Layer 9 of a small transformer language model trained on English Wikipedia (21 layers, counted from 0, width 128).
Take only the direct path to the model's output, skipping the later layers: a vector added to the residual stream pushes a token's score in proportion to its dot product with that token's output vector.

Output vectors of the tokens that the questions are about. A number n stands for (n - 500) times 0.0044.
"nfluence": 307 443 393 327 686 342 487 567 512 787 454 566 464 659 608 497 427 540 152 476 387 789 624 468 541 453 427 564 551 354 212 628 457 561 416 608 347 391 371 470 521 296 528 557 648 571 245 334 617 486 405 349 294 332 343 624 505 504 471 471 275 644 663 494 508 319 700 665 404 410 477 341 698 372 493 600 516 488 513 492 419 625 453 760 439 563 484 372 371 373 670 507 334 450 763 581 591 528 449 327 644 481 757 379 734 457 478 401 650 550 593 580 845 578 455 692 312 466 559 577 663 252 605 404 525 576 521 719
"ward": 158 379 302 429 538 282 750 534 292 423 385 504 440 507 554 598 632 463 360 774 544 437 398 546 546 629 435 400 518 299 512 473 446 182 476 596 277 468 628 494 595 441 603 463 449 596 461 530 590 430 470 639 430 400 582 477 550 493 501 422 346 553 637 515 483 503 567 485 488 498 497 564 724 540 366 560 510 320 603 433 584 462 654 507 638 692 428 499 511 518 474 450 412 423 517 498 547 541 464 630 535 544 575 512 528 518 648 588 600 563 532 367 518 625 466 549 372 360 621 486 403 337 620 732 501 477 548 504
"t": 576 534 719 480 411 324 506 486 466 484 479 587 517 562 294 556 345 697 518 647 520 701 459 590 536 372 586 354 589 558 524 411 594 622 484 470 568 626 532 680 361 522 473 475 473 521 478 585 439 555 469 423 681 471 583 482 523 612 436 410 398 369 552 571 538 435 447 586 555 525 528 501 610 494 354 414 575 493 552 380 282 455 389 412 639 665 478 261 421 507 437 363 408 422 527 514 494 522 556 525 517 517 465 338 438 424 468 551 498 576 531 524 614 534 497 462 541 585 439 582 347 637 525 365 559 421 421 539
"ets": 384 547 465 484 481 411 475 348 481 512 610 487 579 493 589 440 685 540 359 587 535 477 508 398 543 284 617 505 593 453 451 503 589 327 483 383 503 722 555 532 326 360 437 534 528 338 471 491 401 376 641 483 565 543 427 679 479 340 580 348 249 269 469 620 435 384 609 511 509 567 480 654 724 220 583 402 670 474 531 461 420 774 318 669 313 641 455 349 477 454 561 539 587 476 456 449 539 444 470 447 579 589 479 619 607 379 555 385 579 552 546 587 644 563 460 565 336 505 618 559 501 471 598 628 599 424 402 750
"nt": 336 477 313 341 460 456 461 598 242 379 411 397 450 476 404 537 477 561 278 606 699 552 607 591 676 447 423 509 635 697 369 569 278 658 479 565 526 607 590 593 477 493 439 429 586 359 424 513 379 439 582 385 658 301 581 349 689 528 463 315 370 758 633 502 451 545 659 466 540 414 383 425 710 528 550 557 608 511 490 314 363 473 423 511 543 615 309 539 294 363 426 350 411 447 609 490 539 566 501 549 619 696 513 554 514 588 418 451 572 780 513 392 648 496 362 673 463 395 715 577 603 663 615 345 480 558 407 530
" Publisher": 354 440 419 376 623 280 410 589 460 487 410 475 643 517 426 598 346 404 385 464 524 480 491 504 560 476 551 488 605 630 455 530 443 447 468 463 531 590 379 471 543 528 655 522 591 509 426 492 381 348 449 707 415 627 388 476 687 481 377 474 301 537 542 503 496 530 794 624 552 309 709 500 693 378 407 754 441 586 506 487 570 464 494 472 448 445 458 460 448 356 512 301 370 408 523 584 617 504 533 526 615 461 576 422 634 371 517 556 613 554 495 616 512 611 318 573 346 685 602 370 457 427 644 548 466 554 515 529
"ography": 225 422 612 483 553 441 668 484 511 674 606 384 485 801 672 570 490 505 215 439 441 611 522 677 605 278 563 364 509 349 431 430 446 433 382 522 522 477 411 631 193 510 439 442 488 522 229 414 453 318 501 554 413 653 266 659 398 497 383 483 235 497 555 625 504 563 721 676 537 459 528 509 798 456 708 534 562 620 487 456 298 671 349 577 418 507 409 432 594 386 442 503 457 203 622 417 564 460 442 557 596 415 665 711 535 330 439 426 403 516 596 650 686 482 362 633 248 501 711 619 627 420 448 677 618 514 462 709
"Major": 380 423 476 475 673 528 435 494 440 556 402 544 368 607 382 337 609 675 204 503 388 521 564 598 612 568 576 537 601 443 420 630 402 442 396 371 461 501 473 383 574 308 644 399 650 432 386 415 391 480 492 372 453 453 436 446 588 526 452 532 305 680 559 464 457 434 472 579 550 529 564 425 606 470 534 672 529 526 475 593 557 611 485 429 509 382 619 447 476 454 582 472 439 513 623 564 610 417 491 444 656 503 540 506 501 529 411 474 441 712 414 571 606 528 397 598 416 621 560 586 518 517 549 410 485 510 498 571
" born": 516 367 346 529 517 351 504 597 575 527 545 468 499 757 539 405 584 434 303 465 623 448 577 603 441 582 478 491 369 418 498 657 556 552 477 478 474 509 485 718 491 396 572 391 541 540 352 372 374 385 639 566 485 495 481 598 562 674 472 354 280 549 407 350 524 319 418 481 463 368 517 448 594 564 577 525 630 657 425 374 457 397 479 451 424 599 467 436 460 445 480 465 436 469 519 334 565 592 630 531 582 560 686 480 593 424 480 362 439 527 714 450 399 690 536 578 361 623 580 554 531 472 571 601 470 618 548 462
" ==": 420 472 539 486 502 403 608 447 421 393 470 523 573 538 646 496 652 440 251 450 258 677 619 491 318 449 525 513 457 538 492 473 285 504 458 378 423 371 583 698 493 484 653 624 472 659 449 294 541 380 575 299 439 653 352 506 546 343 642 455 244 725 558 587 568 545 628 760 560 523 440 420 667 388 509 550 549 501 548 307 467 662 375 745 433 629 504 478 302 526 777 396 451 495 459 407 551 257 583 465 568 561 641 502 389 368 377 475 539 772 513 609 660 453 770 720 164 618 310 272 564 440 473 479 530 626 440 530
" the": 366 416 610 547 568 279 392 478 426 520 397 524 566 529 555 583 453 523 456 634 405 411 462 564 414 608 527 525 585 492 499 503 481 493 477 507 549 455 618 435 529 528 491 577 543 533 492 470 502 502 512 570 523 572 576 448 591 443 398 541 475 444 601 375 528 552 474 544 613 628 487 503 361 471 438 466 539 351 545 452 412 421 436 586 460 442 486 538 431 584 459 533 651 556 487 502 487 476 596 538 438 594 528 481 517 500 473 488 416 573 522 455 388 453 398 545 528 427 421 544 498 492 537 586 615 593 461 425
",": 636 539 519 479 431 347 596 503 432 547 523 593 485 396 404 359 536 445 487 592 535 401 533 576 524 629 504 570 489 500 579 477 516 591 533 554 577 523 510 533 461 534 523 580 381 644 657 557 562 542 424 459 465 604 444 472 642 396 531 571 547 465 386 487 569 537 480 371 621 485 457 438 643 465 424 411 429 584 487 571 504 402 528 572 454 429 495 534 473 617 401 469 635 550 478 515 457 497 370 428 427 453 560 379 517 402 467 550 400 512 379 483 474 432 448 499 327 445 414 584 504 545 431 571 543 530 503 600
"IV": 427 422 456 487 594 440 561 533 385 650 591 505 450 488 547 668 682 489 293 374 486 650 465 400 387 502 718 388 439 488 417 526 311 288 477 214 471 553 402 474 571 398 405 560 479 523 591 382 360 480 608 486 530 370 460 495 496 532 408 431 427 460 542 562 442 557 710 661 627 439 538 426 676 456 631 474 514 472 513 619 673 598 548 416 413 489 579 412 405 406 508 510 428 414 405 459 585 433 410 618 619 433 626 531 612 572 569 439 454 621 647 489 551 486 447 508 495 502 551 500 520 479 546 662 393 638 435 560
" Guard": 253 384 510 465 493 405 559 560 407 380 519 338 565 591 529 475 453 597 409 520 499 447 602 511 562 372 586 486 534 407 553 528 364 509 462 488 397 611 461 711 511 520 458 461 584 333 553 502 501 436 397 506 428 518 409 507 404 410 525 423 448 494 449 633 483 466 696 421 477 338 541 542 662 429 524 503 584 665 551 600 613 539 368 471 498 560 492 435 470 442 518 544 406 509 499 499 563 547 509 452 569 698 491 493 511 513 696 466 522 575 544 456 575 559 428 611 503 575 478 352 489 523 593 500 447 504 455 547
"bia": 351 463 385 428 586 280 628 370 495 368 452 491 241 587 673 612 419 578 436 651 640 565 536 352 498 447 454 487 415 531 506 515 402 531 373 505 428 569 420 663 506 455 682 568 562 587 169 417 523 488 377 546 480 291 291 587 656 564 293 434 414 489 492 585 437 595 550 583 487 332 502 321 669 515 635 615 425 519 565 600 589 545 389 411 635 609 486 538 362 321 660 532 471 519 642 420 540 627 512 495 660 512 617 521 641 490 483 505 378 638 676 524 501 531 508 617 320 585 584 494 474 274 419 656 410 429 396 717
"ż": 515 476 380 537 517 354 440 671 387 495 527 388 385 469 677 463 550 790 344 330 499 656 606 433 463 486 425 527 480 380 443 640 413 615 402 480 494 523 590 438 401 542 441 432 546 508 316 431 415 365 593 646 398 393 477 515 734 456 418 403 361 605 650 561 396 488 498 545 332 463 500 575 704 558 468 667 659 454 424 350 491 589 580 497 496 686 366 337 418 415 599 481 491 405 478 497 537 416 385 408 714 581 567 660 465 435 607 393 576 602 684 372 584 496 511 743 259 594 520 468 618 495 595 734 401 470 451 460
" guilty": 484 397 321 501 642 410 610 541 429 435 506 331 494 421 754 526 578 533 197 454 663 455 558 544 497 494 663 451 519 704 478 441 393 255 492 341 425 675 420 756 554 321 599 413 550 369 573 397 503 383 549 539 516 572 345 478 488 526 380 384 173 535 379 569 430 216 696 457 427 364 484 329 684 492 582 547 674 480 384 733 469 712 530 592 502 602 554 538 214 453 544 286 442 432 692 250 630 514 555 517 579 576 571 596 620 453 519 508 504 631 698 451 571 591 394 764 479 681 505 464 443 522 681 489 378 481 335 631
"acy": 299 413 626 483 497 528 637 618 567 540 574 330 466 468 690 511 637 878 196 674 520 770 506 564 382 302 605 362 524 297 538 527 312 344 406 620 452 658 435 601 530 367 579 493 463 349 396 293 477 350 425 365 379 580 501 616 554 583 435 457 339 550 469 611 407 569 609 449 348 425 517 214 713 354 677 618 466 606 379 528 518 570 277 368 381 864 472 377 457 464 487 524 290 319 604 535 520 307 594 533 614 641 712 528 625 654 456 555 404 551 611 669 544 452 275 655 481 521 555 455 573 522 599 376 503 588 469 556
"−": 484 411 469 326 626 411 696 479 310 552 467 423 426 776 626 446 679 483 292 540 357 599 520 514 536 451 485 556 514 337 417 321 462 541 533 399 339 506 516 577 458 456 468 544 555 454 466 481 405 427 496 483 566 477 327 634 611 555 441 518 437 482 479 448 501 700 610 484 503 424 668 419 738 459 581 606 631 513 497 340 691 547 433 401 589 503 306 467 463 308 442 369 383 566 611 402 605 348 495 292 630 576 539 564 625 529 500 588 528 443 506 605 566 680 556 684 384 476 392 509 588 696 436 382 529 521 559 443
"ો": 372 270 372 281 758 288 556 547 368 527 539 400 437 662 765 513 591 530 29 465 504 642 532 478 568 453 671 478 592 531 385 534 211 416 376 400 419 564 517 542 523 433 569 394 709 375 323 509 421 113 556 650 451 263 458 473 711 481 400 423 185 636 527 533 411 366 569 531 372 397 675 484 906 495 612 728 766 577 408 435 479 548 500 542 467 707 484 348 379 257 713 488 142 319 540 439 693 461 495 586 841 625 558 647 578 417 641 496 387 646 583 458 722 647 369 823 270 550 606 425 674 424 586 654 412 455 420 568
"conf": 650 441 528 577 478 325 564 372 489 518 532 420 429 505 589 638 597 453 272 405 571 514 518 567 614 528 477 450 578 521 460 483 602 436 432 365 529 588 525 503 504 434 413 418 474 546 401 451 482 513 422 599 519 512 398 392 532 413 624 529 402 572 538 621 512 350 661 486 376 437 453 476 522 487 546 667 584 422 409 520 564 531 523 455 472 466 593 412 386 479 586 467 446 608 471 488 583 417 512 395 633 565 438 624 586 540 557 414 592 466 539 469 606 577 542 494 422 541 436 459 502 582 558 524 523 519 430 351
"Personnel": 525 310 448 507 520 503 602 679 581 581 517 408 467 460 666 506 435 636 229 555 453 406 658 380 353 561 376 419 482 471 520 536 453 294 419 538 520 448 552 517 498 442 590 403 635 497 469 330 518 333 571 574 606 706 360 595 465 239 496 276 289 649 517 522 519 541 578 410 557 418 594 480 688 494 536 698 639 536 385 551 487 640 376 483 322 480 525 601 264 326 654 424 356 386 511 550 619 442 472 519 648 571 505 608 498 458 809 514 424 556 523 473 682 630 507 582 403 526 461 663 445 466 433 531 376 554 456 564
"called": 286 316 351 373 633 158 640 595 578 853 384 589 276 410 582 364 719 609 86 701 596 582 555 660 533 195 728 463 576 534 315 568 300 403 449 498 503 592 463 552 596 538 549 345 595 590 400 562 387 480 625 700 566 282 278 326 684 666 414 556 190 664 427 375 408 284 547 587 275 600 358 613 654 420 782 558 740 411 516 324 720 539 407 258 195 390 623 141 196 306 603 453 503 310 738 459 587 483 577 597 663 761 652 791 530 555 476 507 354 437 619 541 695 549 481 783 462 516 772 409 506 503 542 731 345 562 395 335

Each question shows what one neuron of this layer's MLP adds at an activation of 1. A number n stands for (n - 500) times 0.0024.

n437: 526 515 556 540 451 430 475 467 383 510 580 515 403 461 499 587 501 526 512 489 517 440 511 492 420 533 555 449 513 447 451 513 440 659 500 574 555 643 494 514 481 496 470 462 480 463 501 458 411 601 600 521 465 505 456 502 498 514 559 503 550 458 538 480 489 500 512 572 473 453 459 458 492 478 517 510 587 567 440 540 478 497 437 438 603 435 517 510 542 488 481 532 482 539 493 468 599 406 515 455 505 531 525 566 515 437 556 495 565 444 435 444 432 442 520 474 550 562 439 494 484 497 515 558 620 506 538 458
Which two tokens does it push up most, strongest first? "conf", "ż"

n483: 509 381 379 378 478 467 379 578 556 503 552 507 484 643 478 469 522 515 530 437 551 519 325 438 497 443 380 683 556 584 467 350 593 605 558 427 589 391 624 285 538 616 640 497 585 333 381 412 417 456 572 623 573 675 401 546 447 539 672 356 314 390 433 548 487 596 318 422 570 377 318 500 574 440 424 542 493 473 500 801 603 446 595 436 535 360 635 605 602 641 631 538 506 476 393 607 549 461 725 538 588 538 697 459 429 481 319 449 558 321 586 491 596 503 636 341 581 483 442 509 412 453 437 482 459 494 286 506
Pushed up most: "Personnel"

n283: 498 492 566 486 448 502 504 435 455 526 434 504 406 496 694 561 576 588 437 509 418 577 477 625 604 552 513 544 527 421 439 519 504 435 506 414 469 489 539 471 565 551 482 436 543 489 452 473 397 674 417 466 396 471 572 465 514 542 458 523 425 539 461 429 412 554 497 476 445 703 538 483 572 564 469 487 508 551 500 493 467 462 327 493 476 520 497 417 509 625 526 383 587 506 502 566 539 448 558 606 227 560 470 552 511 558 567 530 517 515 435 485 506 485 480 573 514 505 479 583 451 565 485 535 559 502 454 431
Pushed down most: " Publisher"

n357: 511 405 446 464 630 681 530 450 581 636 362 553 409 519 540 613 496 460 303 619 405 592 410 512 404 525 444 559 504 548 531 514 470 414 538 347 547 462 487 507 444 451 480 598 484 470 489 386 472 464 475 428 557 530 518 513 461 341 527 555 495 665 604 528 524 657 625 513 563 367 481 495 383 528 608 391 598 484 465 498 548 509 512 576 567 433 626 432 559 363 495 522 437 423 513 571 628 507 712 638 460 473 470 396 387 388 429 420 479 459 442 452 474 468 419 419 457 513 596 544 439 509 569 591 471 469 340 504
Pushed up most: "IV"

n32: 503 527 505 469 505 521 536 559 530 548 372 508 663 468 534 564 428 477 532 458 498 494 481 516 402 477 412 532 474 594 580 498 413 479 510 460 525 550 450 484 457 520 582 502 647 488 497 532 485 615 468 514 427 621 468 569 607 490 480 468 458 493 532 479 455 602 461 378 491 563 439 450 512 588 421 503 527 614 510 508 490 512 486 513 392 448 494 445 518 343 414 513 510 541 541 563 540 362 563 418 500 446 449 562 553 508 481 527 510 527 621 615 448 480 470 498 439 513 473 474 462 605 453 477 430 498 492 558
Pushed up most: " Publisher"

n327: 498 498 502 574 557 560 453 548 566 384 510 402 379 468 516 423 479 425 570 428 643 471 557 443 624 423 473 502 502 562 467 416 490 587 488 441 438 502 548 440 528 534 555 490 511 524 413 546 557 464 435 351 551 496 472 542 397 460 565 568 633 490 448 547 467 513 357 472 558 490 398 481 457 502 450 420 413 409 542 538 569 519 406 531 467 546 562 551 435 473 492 557 544 456 572 609 458 436 401 407 589 445 551 584 460 654 644 533 452 446 586 483 481 570 494 518 552 567 535 483 504 458 431 596 560 429 486 515
Pushed down most: " Publisher"

n95: 536 443 461 537 478 408 485 573 617 428 449 416 457 530 502 460 482 549 494 489 553 524 575 567 522 486 535 560 464 690 445 429 621 606 618 429 379 652 560 416 407 570 516 592 528 492 519 504 502 450 536 390 557 389 541 502 590 496 424 425 422 411 543 545 497 621 498 478 621 410 619 446 508 498 576 523 461 429 474 477 521 377 522 530 539 583 566 551 472 466 449 329 486 508 428 506 511 521 445 533 533 566 502 447 475 524 477 444 489 438 544 411 608 473 515 514 475 575 523 554 482 439 401 462 402 496 432 623
Which three tokens does it push up most, strongest first? "nt", "bia", "t"

n496: 400 466 452 553 523 509 397 425 430 573 641 514 481 633 462 544 425 618 615 490 523 400 523 529 494 492 431 470 443 529 520 462 438 574 471 591 459 585 459 530 466 551 583 383 391 502 469 432 667 594 564 548 459 398 608 627 442 546 496 473 483 455 504 419 538 553 500 589 429 493 504 490 339 406 518 496 587 621 500 518 435 500 494 531 661 514 463 460 457 498 517 419 403 649 475 437 464 583 469 545 479 480 562 498 468 511 481 464 480 461 437 526 407 494 539 436 576 401 469 414 515 391 502 628 472 531 461 620
Pushed up most: "bia"

n41: 438 558 670 458 590 449 431 421 492 464 427 562 475 540 450 522 482 412 680 422 619 600 422 726 567 511 608 543 550 475 577 370 450 578 618 458 530 586 471 493 461 496 484 480 507 445 459 393 446 505 452 587 516 467 455 507 443 404 505 502 393 650 465 404 475 545 472 502 362 514 720 524 422 517 586 296 536 422 443 470 538 502 482 405 513 477 488 537 666 523 328 553 454 480 548 486 437 487 551 567 534 482 528 476 573 451 494 393 426 581 386 528 504 604 586 491 458 500 514 522 507 532 455 569 530 480 532 595
Pushed down most: "Personnel"

n75: 428 469 610 546 558 672 465 515 288 460 427 489 485 458 588 483 442 589 519 475 621 440 585 495 596 420 484 493 691 473 471 462 585 423 536 486 614 519 509 474 480 506 485 396 377 451 390 366 514 598 565 483 488 616 475 495 448 529 452 507 266 370 425 491 483 454 512 596 543 644 371 400 422 412 675 481 518 538 538 407 484 458 364 571 431 583 546 435 606 639 528 589 455 521 573 517 542 493 514 505 541 487 357 578 622 547 586 345 562 644 523 650 414 524 534 420 400 417 437 453 436 481 437 660 547 461 586 436
Which three tokens does it push up most, strongest first? "ets", "ography", "acy"

n420: 527 488 502 566 427 542 448 506 412 552 521 381 500 556 637 446 361 508 502 534 481 483 391 549 540 590 362 433 598 526 437 592 554 480 502 508 498 525 512 538 410 449 516 403 443 516 464 441 508 521 689 406 491 450 469 491 426 521 407 511 489 489 486 416 834 531 591 460 532 437 430 462 431 533 483 452 491 488 517 500 488 469 417 480 486 451 531 524 590 365 542 467 586 705 474 579 634 555 462 493 633 481 507 485 359 362 508 480 578 429 384 422 552 508 425 361 547 591 446 575 605 473 514 457 453 507 463 488
Pushed up most: "Personnel"

n145: 611 547 463 616 378 399 504 494 483 428 335 482 291 601 614 481 464 341 592 614 614 484 403 544 560 423 489 494 546 521 424 425 577 476 535 379 563 521 523 605 631 462 488 512 518 520 484 483 381 581 515 607 495 542 513 337 542 398 565 533 371 634 568 556 457 544 481 432 411 561 479 455 495 610 463 552 432 381 529 462 391 475 432 550 511 363 627 614 504 567 611 485 377 635 474 486 475 498 525 488 504 582 394 593 543 620 477 415 567 429 539 507 577 486 469 505 476 622 481 434 481 574 480 426 534 462 420 625
Pushed up most: "conf"

n140: 436 407 471 541 523 564 338 541 542 489 557 589 515 488 485 506 539 615 526 485 584 541 463 541 528 487 487 575 516 506 458 466 460 595 469 432 447 373 496 482 479 574 572 427 432 486 381 507 419 520 637 486 423 539 518 526 431 430 502 571 517 371 420 568 488 445 543 460 510 465 542 484 422 403 587 637 422 395 463 516 543 474 496 535 521 493 489 612 593 552 515 447 398 578 629 540 415 365 431 464 562 433 416 513 419 507 563 528 699 586 494 571 530 490 498 420 659 596 533 448 431 504 509 553 560 355 405 440
Which three tokens does it push up most, strongest first? "Major", " Publisher", "conf"

n443: 654 406 425 584 611 327 500 549 342 470 464 431 426 477 475 482 624 487 544 488 412 477 597 608 402 624 404 430 445 344 419 505 532 425 373 464 518 518 545 631 411 515 572 445 472 554 502 358 480 514 388 503 492 473 393 407 557 638 524 546 650 742 327 509 489 486 451 524 389 370 518 587 477 459 402 517 650 726 463 485 466 594 513 464 461 552 516 638 541 426 505 441 482 601 514 476 555 490 586 450 530 599 548 536 386 480 647 369 641 644 502 567 422 478 551 421 446 483 539 445 456 589 440 638 263 661 535 507
Pushed up most: " born"

n124: 457 576 485 426 435 571 519 490 367 463 462 249 618 489 518 405 471 589 394 500 485 565 413 574 477 542 366 348 479 457 491 535 596 487 565 515 536 423 418 511 560 391 426 422 525 532 565 357 557 498 610 509 567 486 423 603 466 487 384 444 514 410 537 391 713 490 605 430 531 526 491 515 468 492 385 393 619 554 588 515 491 428 433 652 534 567 502 554 547 379 654 495 548 599 525 375 614 449 547 542 718 492 516 494 480 492 602 526 468 468 429 396 489 472 392 464 469 531 490 557 562 506 447 599 601 527 565 627
Pushed up most: "Personnel"

n303: 502 498 463 539 433 573 514 500 538 577 448 498 523 464 467 448 510 469 516 531 481 484 439 567 490 393 403 361 534 556 507 482 455 506 509 470 523 500 648 513 477 456 588 526 543 502 523 600 473 451 401 538 561 341 534 466 455 520 581 517 411 646 581 427 476 515 460 404 400 465 458 524 468 541 434 590 510 579 465 532 518 570 398 503 512 415 530 576 486 555 504 531 415 498 510 548 527 622 518 483 516 493 546 553 491 510 416 378 582 415 503 563 464 444 481 465 453 586 557 475 426 546 663 598 486 617 436 388
Which three tokens does it push up most, strongest first? "called", "nt", "conf"

n90: 570 493 541 527 396 591 557 482 568 578 625 495 381 483 579 601 601 381 465 461 573 526 412 352 373 445 603 412 477 500 476 467 495 586 556 537 471 469 406 437 503 423 482 561 551 512 474 380 526 692 589 550 407 412 453 406 642 548 546 502 546 330 641 536 490 640 473 403 592 399 355 536 498 382 476 614 426 552 505 688 493 479 623 569 498 326 463 505 484 463 472 405 433 498 456 530 516 399 405 520 566 565 404 511 630 562 420 380 446 311 642 526 423 605 578 485 567 581 564 521 562 446 429 471 321 572 469 567
Which three tokens does it push up most, strongest first? "IV", "bia", "conf"

n153: 428 489 446 468 399 475 637 597 204 521 559 314 451 472 529 539 448 475 443 434 480 460 436 470 632 549 428 529 494 507 340 447 489 496 625 565 537 610 460 540 558 523 536 388 583 369 555 626 405 527 537 487 502 435 530 354 577 556 526 518 483 591 456 294 555 490 513 511 486 382 609 433 509 500 496 531 572 542 469 570 439 513 450 519 427 614 486 612 424 358 635 650 471 509 463 587 625 405 577 472 496 506 474 427 535 496 554 495 472 504 515 396 594 591 472 548 363 593 504 591 509 465 581 537 275 456 525 483
Which three tokens does it push up most, strongest first? "ો", "nt", " guilty"

n281: 438 520 588 392 342 727 592 502 278 459 410 500 549 396 550 500 495 530 459 467 318 511 462 568 383 505 481 452 418 505 691 613 569 504 608 510 620 403 625 468 629 527 539 527 431 440 471 447 515 560 454 512 585 519 632 409 469 369 372 641 526 474 505 317 482 466 443 578 465 359 595 525 525 566 413 444 590 427 472 558 543 573 445 545 583 522 441 446 661 439 427 581 562 574 419 528 510 458 575 523 504 538 438 675 459 480 505 537 425 358 577 636 475 422 462 390 675 442 550 461 400 488 535 550 353 495 651 607
Which two tokens does it push up most, strongest first? " the", "ward"

n316: 532 539 539 490 444 619 543 489 514 497 401 543 568 525 512 391 617 415 436 505 579 494 431 646 526 546 514 577 434 503 562 482 463 446 546 486 457 438 512 513 530 447 538 463 611 595 559 423 474 475 470 600 502 446 446 558 515 466 534 452 552 472 520 448 514 532 512 503 528 542 591 453 347 452 487 561 435 548 452 479 551 502 475 450 566 536 506 457 505 357 397 436 588 467 481 457 482 433 546 455 558 554 479 541 542 514 533 374 463 519 481 510 455 532 506 493 477 509 527 511 493 593 534 425 458 559 536 470
Which three tokens does it push up most, strongest first? "−", " born", "Major"

n49: 434 342 497 437 471 510 745 580 519 520 597 426 655 472 402 551 532 640 461 334 608 555 566 632 389 445 541 486 486 220 562 488 769 540 697 488 514 432 486 562 494 521 611 556 542 386 389 540 536 473 513 475 441 583 512 470 605 451 565 513 576 368 440 460 429 377 542 397 550 520 522 528 396 394 587 497 589 555 352 563 377 329 535 586 456 459 534 646 488 687 536 454 685 672 509 403 525 441 665 350 437 312 293 229 591 385 511 346 455 356 509 391 605 643 411 347 655 732 548 668 618 515 493 566 454 405 511 423
Pushed up most: " born"

n223: 519 536 548 498 527 573 514 526 424 509 425 520 431 553 493 566 500 669 402 583 432 486 559 578 409 494 390 530 461 572 556 456 565 565 425 475 550 548 545 560 494 585 407 524 529 578 540 502 498 447 433 522 427 450 492 487 479 618 504 494 645 556 552 530 491 477 488 674 446 397 390 514 471 578 332 528 573 541 404 383 516 547 553 446 469 513 376 494 424 565 447 513 544 426 602 400 535 330 508 548 480 509 584 438 400 523 472 457 487 609 610 451 430 528 498 480 534 549 456 401 442 553 627 604 389 455 498 546
Pushed up most: "ż"

n426: 563 696 391 496 516 379 421 510 661 486 461 522 504 459 517 407 494 515 508 452 514 477 571 530 513 502 478 370 565 439 585 596 529 364 491 587 417 540 415 511 458 514 507 429 448 488 513 521 529 425 415 389 549 566 498 541 448 523 509 626 547 462 512 549 506 541 520 494 424 457 388 450 483 496 597 456 500 471 548 465 492 633 521 447 472 560 573 544 467 443 587 361 344 475 433 412 382 420 273 573 489 536 575 510 502 566 629 478 581 586 510 583 384 540 544 429 618 458 569 469 491 620 392 618 602 502 484 577
Which two tokens does it push up most, strongest first? "acy", "ets"

n386: 559 567 597 475 612 622 471 510 667 546 546 546 588 514 459 556 422 568 509 555 551 532 580 509 533 467 461 515 456 605 541 496 641 398 489 550 556 548 576 602 599 473 619 533 378 524 494 478 522 620 407 536 555 546 476 471 383 477 545 590 481 456 490 445 69 449 515 506 489 400 425 410 502 547 577 305 520 453 559 540 586 431 546 389 537 589 415 400 590 526 488 311 653 520 413 420 432 541 495 512 242 449 464 447 402 492 462 435 487 491 500 476 430 431 615 463 529 549 525 616 448 560 505 528 410 528 475 563
Pushed up most: "t"

n490: 493 508 304 394 352 591 510 543 409 547 531 436 363 511 533 547 538 467 432 575 566 498 445 524 446 422 434 443 525 553 420 454 558 623 536 448 624 451 364 556 612 451 406 372 578 557 500 503 427 636 575 497 443 368 527 492 384 559 395 547 481 475 502 433 518 500 509 439 556 423 779 464 440 659 462 581 460 644 517 545 358 485 539 655 584 587 458 440 498 500 557 666 566 543 451 516 688 318 433 468 469 617 285 484 495 543 680 633 512 316 529 427 446 604 515 549 456 565 470 573 471 487 567 523 329 592 370 559
Pushed down most: " =="

n370: 607 450 526 462 457 556 473 434 615 450 555 583 585 629 461 549 457 433 528 519 473 438 443 585 498 603 469 449 515 483 474 505 507 463 546 547 509 548 522 563 489 446 466 572 549 600 559 401 395 462 494 453 490 573 572 540 512 409 470 457 601 585 464 465 483 415 473 541 471 436 518 545 595 522 463 515 478 595 394 422 442 545 571 531 430 488 514 481 459 528 495 477 517 596 487 465 431 464 471 452 491 454 568 451 370 508 572 568 489 541 408 540 522 517 531 521 522 535 491 374 533 512 463 545 571 441 401 607
Pushed up most: " =="

n133: 496 453 621 536 644 615 329 394 385 502 416 540 406 521 525 346 639 425 645 498 472 552 466 566 474 424 459 446 482 755 540 432 492 516 496 490 448 448 494 523 485 483 469 475 540 437 507 509 387 539 550 512 534 484 554 707 354 425 476 559 438 435 539 545 533 564 532 554 575 605 483 510 474 444 610 405 500 471 476 476 593 455 600 522 394 494 572 453 550 449 511 526 353 569 480 644 432 475 498 511 479 612 557 506 502 472 463 624 514 423 518 459 504 488 478 515 549 445 430 395 494 490 466 441 490 483 506 454
Pushed down most: "ż"

n157: 581 612 489 476 526 507 585 565 383 517 498 436 537 524 451 483 602 544 454 502 466 591 519 430 563 556 562 463 535 533 510 520 528 561 500 450 520 425 380 604 486 524 516 385 470 545 516 455 633 441 538 447 557 421 494 482 361 557 549 447 514 498 540 470 500 483 565 524 472 432 446 469 386 583 507 502 447 600 456 511 438 447 549 502 502 491 552 453 521 508 479 465 525 525 442 462 561 552 520 400 520 496 428 446 495 522 566 489 517 542 597 498 558 479 567 488 495 574 460 454 500 485 578 403 403 426 432 454
Pushed up most: " guilty"

n26: 556 374 512 407 487 588 656 540 402 591 493 538 631 547 500 559 395 360 495 328 560 530 500 576 652 434 482 534 458 455 408 574 526 435 653 431 414 577 556 471 370 393 404 472 600 556 502 474 578 439 555 455 683 536 446 688 483 603 426 551 564 544 408 570 497 473 449 431 435 500 453 395 544 558 558 412 537 445 495 531 516 471 554 576 424 582 416 366 572 376 472 508 505 567 551 681 598 570 284 644 463 396 662 563 419 521 498 474 376 409 427 568 517 405 431 532 562 566 608 438 450 483 413 427 518 545 458 408
Pushed up most: "ography"

n86: 549 525 528 577 516 404 510 349 607 408 552 440 489 550 467 415 435 453 552 572 548 523 461 643 614 502 510 443 509 355 530 433 481 404 646 467 537 509 583 494 374 605 408 515 605 469 599 408 548 533 458 508 541 525 554 528 489 453 417 418 362 525 508 601 509 650 432 508 496 489 498 521 352 425 534 452 479 529 609 539 473 403 552 478 545 564 422 334 504 532 529 335 369 379 510 453 468 511 487 531 522 548 437 435 697 515 474 491 512 531 520 454 604 538 655 491 466 480 496 500 478 615 528 578 516 397 496 547
Pushed up most: "t"

n89: 524 575 518 519 474 410 543 516 514 398 546 558 642 436 489 553 594 534 498 591 579 503 384 483 496 426 478 415 460 524 433 566 594 581 577 485 503 466 535 494 555 462 488 453 551 515 449 557 470 458 498 426 496 574 437 584 406 581 452 442 518 492 417 527 484 491 539 487 567 478 488 613 657 479 513 491 460 612 437 502 452 521 535 487 505 525 384 373 616 560 528 556 441 542 358 566 446 454 504 554 552 510 462 433 491 551 535 454 558 419 460 474 600 652 556 438 661 397 509 581 482 552 475 405 502 431 405 471
Which two tokens does it push up most, strongest first? "t", "ets"